Layer 5 of a small transformer language model trained on English Wikipedia (8 layers, counted from 0, width 128).
Take only the direct path to the model's output, skipping the later layers: a vector added to the residual stream pushes a token's score in proportion to its dot product with that token's output vector.

Output vectors of the tokens that the questions are about. A number n stands for (n - 500) times 0.0026.
"haus": 323 615 540 298 704 468 533 486 391 693 563 395 519 641 519 628 472 604 575 493 569 621 520 677 516 687 467 475 370 305 546 544 496 480 320 395 423 593 292 538 370 577 452 354 103 498 412 464 367 562 457 612 188 527 335 537 578 489 749 608 545 551 422 464 559 532 380 606 611 582 815 580 503 240 546 506 272 516 723 707 602 578 454 662 674 548 313 389 491 229 407 532 618 759 814 552 273 589 277 393 294 369 501 509 509 431 335 448 673 457 520 498 406 364 650 606 610 568 574 482 245 421 727 521 636 413 409 481
" original": 425 431 578 486 610 431 461 379 390 363 627 513 535 548 367 638 561 378 553 398 564 433 541 579 613 628 584 497 529 554 551 529 423 579 370 436 475 625 467 532 528 547 404 587 470 541 442 468 484 631 483 545 499 524 374 556 611 480 452 594 561 542 424 430 529 440 458 452 384 322 416 532 740 441 487 676 425 582 384 343 507 458 440 672 590 523 378 346 382 511 472 632 552 597 711 320 447 715 454 616 500 551 444 517 495 499 408 587 464 454 348 427 463 577 436 556 571 403 559 460 568 332 671 463 728 419 342 462
"quer": 551 663 637 393 822 451 767 639 428 463 613 540 586 625 574 420 506 585 309 373 388 650 623 469 511 511 534 444 385 450 394 456 289 436 456 487 219 558 715 779 431 541 403 424 88 432 559 673 417 515 458 652 410 491 379 675 568 417 481 474 460 583 544 522 515 455 229 412 640 378 552 834 714 719 383 601 361 463 652 326 447 239 314 557 761 443 455 113 478 392 535 486 485 554 765 790 511 573 435 345 493 464 679 496 450 342 393 456 676 387 403 566 418 300 545 453 366 562 605 441 458 576 762 382 733 397 373 616
"itive": 351 439 326 297 523 480 616 515 528 591 841 425 639 605 378 555 657 613 756 372 318 636 423 579 556 505 504 409 460 431 645 580 670 700 484 555 360 499 588 801 325 647 304 510 74 678 535 567 627 608 446 373 297 459 613 353 656 618 355 589 456 421 350 559 643 510 331 386 632 362 332 484 335 541 294 404 296 631 490 396 550 560 412 689 622 90 232 303 634 203 697 672 719 756 716 414 308 697 387 592 510 390 344 622 356 601 279 435 581 588 322 551 478 572 414 522 598 531 744 459 554 412 735 398 809 405 262 576
"k": 713 447 540 399 546 482 466 549 601 639 404 453 556 632 371 468 581 658 575 494 500 544 601 610 428 394 467 566 367 407 388 374 325 586 475 393 418 593 589 651 348 427 419 590 325 532 522 242 571 468 379 531 706 562 644 368 449 410 556 572 431 673 576 372 329 698 488 331 382 710 399 523 589 374 439 570 654 440 371 431 587 404 591 593 409 538 598 634 562 476 515 535 512 526 537 522 445 354 487 566 295 648 629 625 598 325 567 533 652 316 356 522 323 512 516 587 531 508 370 365 671 405 633 478 459 586 361 583
"imate": 790 462 340 450 707 424 613 431 680 713 694 630 255 495 601 443 655 663 253 290 517 504 743 690 535 667 639 341 467 559 386 463 492 484 380 602 363 443 383 620 656 567 274 330 115 329 360 635 327 749 538 449 199 543 489 317 616 656 297 482 836 527 507 446 602 481 573 288 485 430 434 406 729 441 249 376 506 601 549 683 577 507 527 792 654 385 493 207 475 244 570 366 588 454 800 69 252 699 336 638 516 437 546 435 625 407 439 626 527 489 500 487 506 508 543 536 515 424 627 540 480 411 817 327 758 316 455 624
" to": 609 392 577 678 475 519 520 447 669 648 468 654 448 380 608 287 362 605 554 457 422 589 528 277 453 556 474 526 659 409 517 686 541 415 440 364 452 339 497 646 275 482 443 578 623 556 473 453 611 434 625 480 539 325 442 565 480 216 632 423 559 475 314 485 453 468 472 636 592 783 386 491 426 444 458 409 493 516 459 400 344 574 684 505 454 598 556 488 516 548 514 657 403 347 750 563 386 392 562 440 532 564 471 627 497 505 499 428 722 597 425 508 471 517 573 352 500 367 568 428 523 318 523 590 599 543 433 516
"nan": 586 468 536 297 496 234 594 480 527 619 539 96 511 736 495 665 672 390 287 313 671 428 539 733 618 551 444 429 553 479 546 551 526 634 690 511 536 424 325 489 530 492 445 691 169 580 587 545 500 559 508 460 125 588 480 351 460 663 405 714 587 361 305 559 476 733 428 591 434 400 624 581 439 560 556 550 410 528 318 357 501 643 644 535 528 439 354 570 365 469 548 508 649 573 772 621 171 600 542 450 329 484 409 479 382 338 539 505 460 301 685 697 511 594 603 498 501 645 671 494 476 423 689 560 467 342 246 326
"dis": 445 594 589 562 532 574 617 397 348 568 670 399 626 599 583 558 658 281 561 928 476 512 446 462 532 481 526 581 406 445 695 531 498 294 501 372 390 618 545 478 394 403 457 647 182 469 504 455 412 379 585 410 288 627 542 553 610 508 368 601 372 371 512 672 619 716 566 462 474 561 757 551 443 425 485 384 409 660 695 529 470 322 779 694 488 428 393 546 415 332 332 522 460 495 491 489 266 503 610 437 453 301 540 391 547 285 413 452 644 434 561 595 518 566 500 717 335 578 499 260 241 492 727 428 595 396 655 476
" of": 521 379 435 563 519 518 493 400 492 502 430 620 380 679 502 340 552 502 516 391 182 371 517 438 465 497 394 366 645 646 374 629 580 697 590 556 405 502 389 626 316 360 412 510 594 480 654 482 626 438 606 705 567 498 533 555 417 431 637 489 429 525 298 353 315 297 442 571 682 411 422 759 430 498 642 437 459 619 348 415 397 477 429 361 474 419 577 222 411 682 604 652 635 355 531 647 612 412 642 436 468 724 423 652 370 647 647 521 675 631 444 336 515 719 526 384 686 452 383 481 401 357 583 431 552 515 634 601
"ades": 540 543 277 425 475 705 707 615 459 549 778 454 498 845 539 506 581 301 543 600 432 621 559 440 560 726 538 557 326 495 373 469 526 302 399 348 370 593 614 502 514 658 435 392 31 714 329 464 432 605 429 684 216 852 392 545 557 513 321 545 717 488 773 506 487 551 596 263 484 709 600 547 552 276 533 609 225 439 445 328 498 505 479 738 434 420 240 217 633 471 461 479 621 122 613 426 162 690 350 657 763 287 519 534 586 444 437 495 596 513 453 569 511 292 685 698 454 685 471 613 401 479 604 210 758 355 251 677
",": 654 426 647 687 363 522 300 336 576 341 366 503 533 540 406 420 391 418 460 553 311 409 457 456 399 400 283 534 625 658 526 482 581 740 530 522 507 472 347 437 533 471 711 579 664 689 559 525 600 480 668 378 716 472 516 453 445 227 717 307 448 371 532 428 403 497 595 513 610 590 414 427 367 636 487 403 426 579 411 491 457 286 532 395 474 567 564 427 549 460 524 612 324 587 435 444 609 299 659 536 510 484 555 656 819 695 542 541 702 453 500 462 590 472 401 487 540 489 675 565 441 397 555 366 391 686 456 369
"  ": 642 630 524 434 471 442 288 545 577 440 411 521 635 475 559 467 400 404 681 408 356 504 651 487 614 508 489 397 424 629 414 465 565 381 491 501 504 554 489 368 284 478 467 588 440 707 452 429 396 527 669 799 254 483 585 599 638 498 290 489 386 485 435 438 459 510 403 630 430 713 214 381 517 570 482 696 626 301 650 602 685 587 601 504 574 549 411 480 446 404 487 268 605 634 572 410 585 554 331 601 588 437 624 497 447 469 483 647 327 639 337 565 641 621 510 353 329 445 573 377 471 357 478 538 805 433 388 586
" praised": 522 608 456 392 725 285 693 476 470 540 640 340 302 686 533 643 537 446 600 385 539 619 514 583 502 659 671 404 420 342 435 539 550 379 265 473 288 635 595 697 530 434 380 477 256 537 427 656 424 605 809 479 236 576 317 526 684 462 547 464 626 681 431 331 467 563 498 307 514 311 763 537 687 434 515 424 373 622 464 651 578 476 485 570 693 209 20 277 358 368 570 551 625 725 682 448 291 625 352 560 468 599 444 426 623 489 499 458 519 572 541 610 464 449 504 569 504 470 344 611 561 456 768 300 717 427 233 498
"ads": 489 485 575 351 689 445 506 620 555 577 625 527 556 661 457 576 674 556 428 460 474 582 667 444 514 398 505 395 364 388 391 450 644 370 262 525 646 661 662 429 581 498 327 418 143 651 511 467 363 455 430 577 388 860 566 553 584 511 429 462 572 710 494 348 629 806 539 441 236 749 710 741 516 411 229 595 383 439 515 574 798 658 408 604 441 247 253 337 598 384 451 427 664 489 718 307 218 543 469 563 610 477 497 597 682 503 544 276 584 424 140 840 415 346 535 394 440 559 415 537 464 422 715 560 511 150 300 489

Each question shows what one neuron of this layer's MLP adds at an activation of 1. A number n stands for (n - 500) times 0.0011.

n224: 433 471 513 450 473 542 420 672 398 516 385 540 537 511 535 530 543 568 466 403 496 399 444 586 485 394 508 475 475 530 466 486 494 541 554 470 491 518 444 397 552 524 448 541 518 506 559 586 460 539 446 562 504 512 622 467 512 525 376 383 530 420 462 392 484 467 535 435 432 422 524 509 517 531 548 389 635 483 568 500 498 480 544 596 454 542 551 659 632 468 579 508 475 279 421 470 578 554 561 572 541 496 381 461 503 541 558 535 547 509 530 508 533 491 457 489 470 492 507 443 475 507 557 515 443 346 522 600
Pushed up most: "imate"

n198: 474 466 509 523 413 600 445 553 731 521 454 639 544 478 498 492 461 549 462 411 559 539 450 550 517 602 561 573 567 545 487 648 600 442 480 471 417 615 514 372 538 541 470 552 397 517 353 504 462 382 559 459 406 344 482 617 516 518 486 507 349 444 489 482 512 601 504 479 655 484 399 563 575 613 442 398 551 433 552 581 504 481 572 523 364 581 452 554 525 479 378 469 422 612 546 458 431 463 530 571 523 418 550 491 514 437 566 478 570 459 400 535 498 307 434 614 507 434 342 547 594 550 519 569 516 413 456 423
Pushed down most: " of"

n75: 454 399 487 469 515 470 524 483 488 530 480 419 540 455 510 494 484 438 457 506 464 439 548 561 372 513 416 504 592 558 445 500 456 628 511 500 542 465 527 558 394 522 508 474 674 486 471 442 509 505 514 569 550 488 583 481 465 440 569 476 420 523 397 580 538 444 539 585 460 589 484 544 366 495 531 519 483 579 522 448 500 414 537 505 521 470 465 519 466 476 589 433 494 488 578 484 598 527 439 518 417 536 526 594 525 541 485 538 458 544 515 485 549 595 533 584 469 527 494 376 463 529 476 504 459 481 522 490
Which two tokens does it push up most, strongest first? " of", ","

n117: 611 587 344 585 560 444 563 351 573 624 584 520 482 422 429 460 472 525 490 535 444 448 457 533 500 520 417 486 528 424 439 517 515 539 528 428 432 517 489 475 540 495 518 512 478 642 654 578 443 465 475 557 414 500 373 537 523 465 429 522 552 469 510 508 458 395 406 439 498 474 510 476 591 438 387 502 450 564 582 476 411 519 500 624 498 546 481 517 595 606 482 403 532 402 574 396 443 520 643 447 554 430 575 543 633 535 504 502 599 382 462 636 565 409 519 500 602 587 467 450 494 486 506 467 513 437 473 473
Pushed up most: "ades"

n65: 527 487 483 506 593 560 565 443 569 492 581 416 501 420 526 494 526 531 528 473 384 408 579 435 593 442 495 507 451 466 485 435 498 536 505 491 619 460 361 569 570 465 461 527 377 482 497 506 556 497 459 494 463 516 551 554 509 541 563 466 562 453 480 434 497 506 578 491 567 414 558 455 579 490 464 505 572 505 540 525 444 521 469 517 461 541 532 531 538 476 519 529 495 401 517 486 386 513 554 439 488 557 533 482 457 541 450 479 561 418 494 523 477 424 472 523 557 517 500 433 553 475 493 384 511 552 462 539
Pushed up most: "imate"

n148: 693 434 552 467 491 473 437 629 467 500 555 543 605 457 471 594 460 434 487 589 549 544 459 488 456 478 540 518 471 520 580 460 609 445 491 471 502 404 451 447 585 401 479 562 450 514 459 442 449 547 470 477 452 483 496 516 419 500 573 461 591 537 606 540 532 552 573 526 514 548 411 509 637 566 407 407 391 491 561 428 435 371 467 422 478 539 486 564 542 408 525 426 467 488 543 460 479 490 482 474 486 536 612 651 508 538 465 468 407 432 475 442 558 484 558 471 552 436 589 511 570 487 591 530 433 500 523 433
Pushed up most: ","

n72: 534 607 509 448 533 398 487 428 514 560 463 536 491 407 468 518 512 494 435 456 468 563 432 492 513 391 561 508 454 453 498 496 569 612 446 478 558 538 505 466 510 432 474 460 537 593 591 571 524 456 482 580 512 541 544 457 437 556 493 472 598 399 488 538 509 576 518 494 431 555 564 625 537 545 463 598 455 413 447 430 451 496 453 592 541 498 524 534 571 470 447 505 503 574 497 462 523 517 477 680 532 474 535 440 492 368 446 480 517 555 506 502 554 586 461 416 437 500 581 470 410 453 572 523 461 435 418 427
Pushed down most: " of"

n175: 439 449 555 444 529 455 476 485 496 484 459 485 495 589 461 547 504 516 577 507 619 538 528 444 611 495 551 480 511 464 573 473 462 443 466 465 447 551 424 522 404 455 444 602 623 555 509 538 540 544 552 529 482 551 480 478 537 545 451 447 476 438 506 437 481 531 516 513 527 452 530 527 525 487 454 404 442 526 450 389 481 527 418 432 502 488 470 486 431 639 531 418 473 573 488 551 538 431 507 553 443 485 434 521 477 503 604 515 575 528 510 497 465 472 567 449 462 536 529 504 395 504 568 491 519 506 566 530
Pushed down most: "imate"

n178: 425 525 431 490 440 409 506 446 438 640 502 573 418 427 506 400 520 536 566 489 522 432 529 446 485 522 355 553 518 552 481 448 539 562 555 494 547 416 457 498 460 298 496 388 422 504 414 565 515 488 515 610 524 368 564 547 473 539 622 573 374 533 530 444 502 585 444 496 540 476 539 578 500 588 486 532 383 364 607 543 395 552 439 540 518 477 534 674 491 489 562 411 464 461 422 458 495 573 577 514 562 485 470 498 431 520 468 512 674 568 548 494 439 441 453 606 518 413 481 521 559 532 509 469 604 500 625 475
Pushed up most: " of"

n210: 510 431 549 605 459 580 515 521 539 447 540 457 552 557 574 548 458 470 553 465 535 494 459 519 531 507 527 512 483 456 469 476 533 444 479 521 418 481 576 517 427 565 393 608 558 431 520 497 568 526 486 436 556 474 560 489 537 456 532 582 398 457 422 490 502 498 598 501 472 507 397 497 445 568 486 431 576 540 489 481 394 571 458 390 379 436 514 428 516 583 436 528 528 486 554 535 483 462 538 531 539 527 487 537 595 544 552 426 489 431 538 461 552 454 649 425 426 475 532 575 487 543 493 503 429 451 405 472
Pushed down most: "haus"

n13: 498 409 514 571 493 602 463 424 483 431 497 455 508 591 569 613 623 450 425 452 363 478 426 522 410 488 617 406 531 560 464 518 611 551 431 491 615 358 390 469 585 445 530 577 456 445 543 443 500 493 471 516 493 496 544 545 461 449 526 436 533 489 548 464 477 409 453 482 508 611 500 497 515 457 561 451 487 603 553 467 535 513 535 410 575 468 490 538 515 587 417 483 447 506 485 582 510 503 503 488 423 452 554 480 517 507 453 512 496 550 558 467 468 417 514 557 428 536 578 564 534 538 454 522 483 484 550 509
Pushed down most: "itive"

n47: 605 488 418 573 422 491 493 430 609 454 405 645 417 648 423 486 391 626 528 464 574 456 502 457 549 504 390 487 546 553 523 456 559 483 593 408 478 477 533 496 412 559 479 464 528 510 385 531 529 569 532 504 513 424 433 550 496 500 508 412 508 511 522 535 533 504 534 516 581 572 500 422 467 504 476 537 599 474 414 592 473 524 466 375 470 583 474 414 546 457 406 533 419 591 522 552 415 531 462 458 620 487 599 379 478 524 642 455 552 434 539 500 426 553 485 447 522 438 500 539 535 485 526 403 507 551 481 522
Pushed down most: "dis"

n236: 528 533 476 537 457 487 559 480 479 509 572 407 523 520 484 527 506 452 491 503 461 424 503 484 484 490 544 485 459 571 558 586 426 572 519 558 487 502 569 524 430 468 506 412 537 485 429 581 521 606 511 512 443 517 464 582 466 508 401 468 458 490 426 435 617 507 484 534 461 520 510 513 368 465 450 521 536 465 523 631 545 496 518 461 480 475 438 490 473 479 537 606 469 543 422 503 486 514 491 551 484 554 521 563 530 540 436 453 519 446 508 455 542 574 407 549 460 479 522 542 399 463 563 509 519 562 445 536
Which three tokens does it push up most, strongest first? "itive", " praised", "dis"

n50: 421 418 576 531 619 406 347 545 493 425 558 604 528 325 634 524 548 480 559 505 543 536 479 467 610 605 433 443 456 438 603 473 554 466 400 488 318 611 544 478 573 552 431 574 969 531 478 555 563 628 495 246 557 447 444 633 436 575 273 594 389 498 461 596 479 430 565 473 419 415 587 487 543 490 361 508 441 552 372 455 612 509 453 616 539 502 442 500 407 440 364 587 562 520 628 363 559 483 537 540 459 528 458 556 648 538 495 543 520 362 535 382 476 434 481 406 437 554 523 485 453 410 419 551 493 582 401 664
Pushed up most: " original"

n182: 519 406 519 415 548 444 466 422 517 457 550 535 427 645 445 482 559 524 344 435 492 575 553 475 398 553 528 459 479 410 518 558 528 524 403 421 632 466 312 567 354 492 417 567 421 473 496 448 406 396 493 555 514 599 404 511 579 440 500 333 413 462 535 451 570 498 679 516 292 423 468 436 594 616 577 562 420 491 471 707 539 585 491 497 582 541 441 611 560 541 495 493 433 558 590 528 428 579 480 612 526 579 469 586 481 621 463 367 503 521 651 421 487 500 390 500 468 652 611 469 460 533 625 456 560 505 401 517
Pushed up most: " praised"

n80: 433 529 526 485 484 562 543 374 529 559 555 553 493 340 467 462 544 585 501 466 542 517 506 465 468 483 472 481 522 547 527 529 492 580 539 531 530 457 475 449 469 460 451 525 571 590 578 470 593 423 461 497 522 514 438 497 428 509 562 438 628 478 516 515 435 380 557 472 531 481 444 474 456 500 449 510 479 468 500 541 537 585 603 556 465 504 490 514 594 461 518 430 539 419 509 442 503 513 538 557 535 490 510 524 532 457 428 541 539 471 448 500 518 451 481 480 422 499 472 465 501 574 523 538 479 497 509 471
Which three tokens does it push up most, strongest first? " to", ",", "imate"

n170: 612 508 612 473 518 570 535 623 463 515 454 541 527 523 527 531 550 442 558 526 553 537 381 422 423 517 508 421 484 489 535 418 504 571 521 447 485 491 505 574 431 478 493 448 474 466 498 565 468 465 483 446 440 491 604 509 397 417 636 562 346 524 488 419 414 519 497 523 551 519 585 594 469 497 430 500 441 512 577 611 481 567 461 419 551 607 543 439 478 490 485 408 416 513 505 563 552 460 508 415 474 500 502 485 554 540 617 503 606 460 469 487 482 488 523 503 642 517 503 476 421 449 491 449 523 402 411 414
Pushed up most: "haus"

n154: 532 498 416 444 506 518 608 606 535 403 472 417 521 487 448 505 545 400 496 443 630 505 457 561 485 448 592 532 638 448 451 470 477 556 378 433 521 454 416 449 564 518 591 588 573 438 348 521 390 448 516 524 479 577 343 474 463 542 479 527 439 485 471 460 508 582 446 466 521 458 549 524 472 511 574 494 620 585 507 540 462 414 543 578 436 488 502 384 562 530 352 378 473 603 554 490 590 534 574 557 585 431 514 425 570 521 577 463 533 466 505 465 518 496 528 538 483 517 416 546 612 570 380 488 548 494 376 526
Pushed up most: " praised"

n99: 475 462 550 521 511 549 485 435 433 438 461 411 509 467 463 567 537 442 500 533 377 435 482 544 538 524 564 556 396 518 531 505 515 464 589 511 499 503 484 486 508 432 482 497 528 503 490 457 602 506 526 509 500 489 464 557 549 471 548 489 488 490 555 526 570 510 515 566 426 506 484 487 469 534 512 500 558 584 459 505 441 468 397 465 467 511 490 422 486 538 544 475 478 505 573 432 423 479 657 458 493 552 587 543 500 435 486 340 503 476 507 495 474 533 426 540 537 434 529 563 504 527 469 514 576 624 505 476
Pushed up most: ","

n229: 530 401 538 488 532 517 446 563 570 518 490 462 508 519 525 440 626 450 529 305 358 508 512 480 500 436 582 542 478 415 516 511 663 502 559 539 522 484 497 534 459 559 519 547 604 451 450 506 417 426 461 462 406 468 521 483 533 458 513 474 394 539 582 544 495 531 430 419 563 488 463 528 539 558 592 464 448 505 502 447 596 472 484 490 505 506 505 475 497 530 512 551 459 610 631 435 443 483 540 491 397 526 512 502 539 408 401 551 592 513 503 518 551 554 486 503 395 561 541 511 472 549 550 459 545 491 429 452
Which three tokens does it push up most, strongest first? "itive", "quer", "nan"

n192: 497 494 542 372 372 522 530 545 373 466 612 443 570 439 441 514 434 496 520 480 544 375 560 572 524 604 576 463 531 446 566 439 596 635 433 598 404 553 553 392 573 504 522 502 547 533 615 563 588 505 558 458 465 615 581 538 500 522 488 548 620 498 500 502 439 485 451 498 410 352 545 474 483 472 462 561 493 544 523 583 545 378 551 547 474 567 421 537 469 565 600 455 483 369 535 472 557 472 498 701 653 411 425 523 429 481 383 544 446 454 456 636 413 573 473 440 464 465 500 314 500 647 437 410 480 376 489 508
Pushed down most: " to"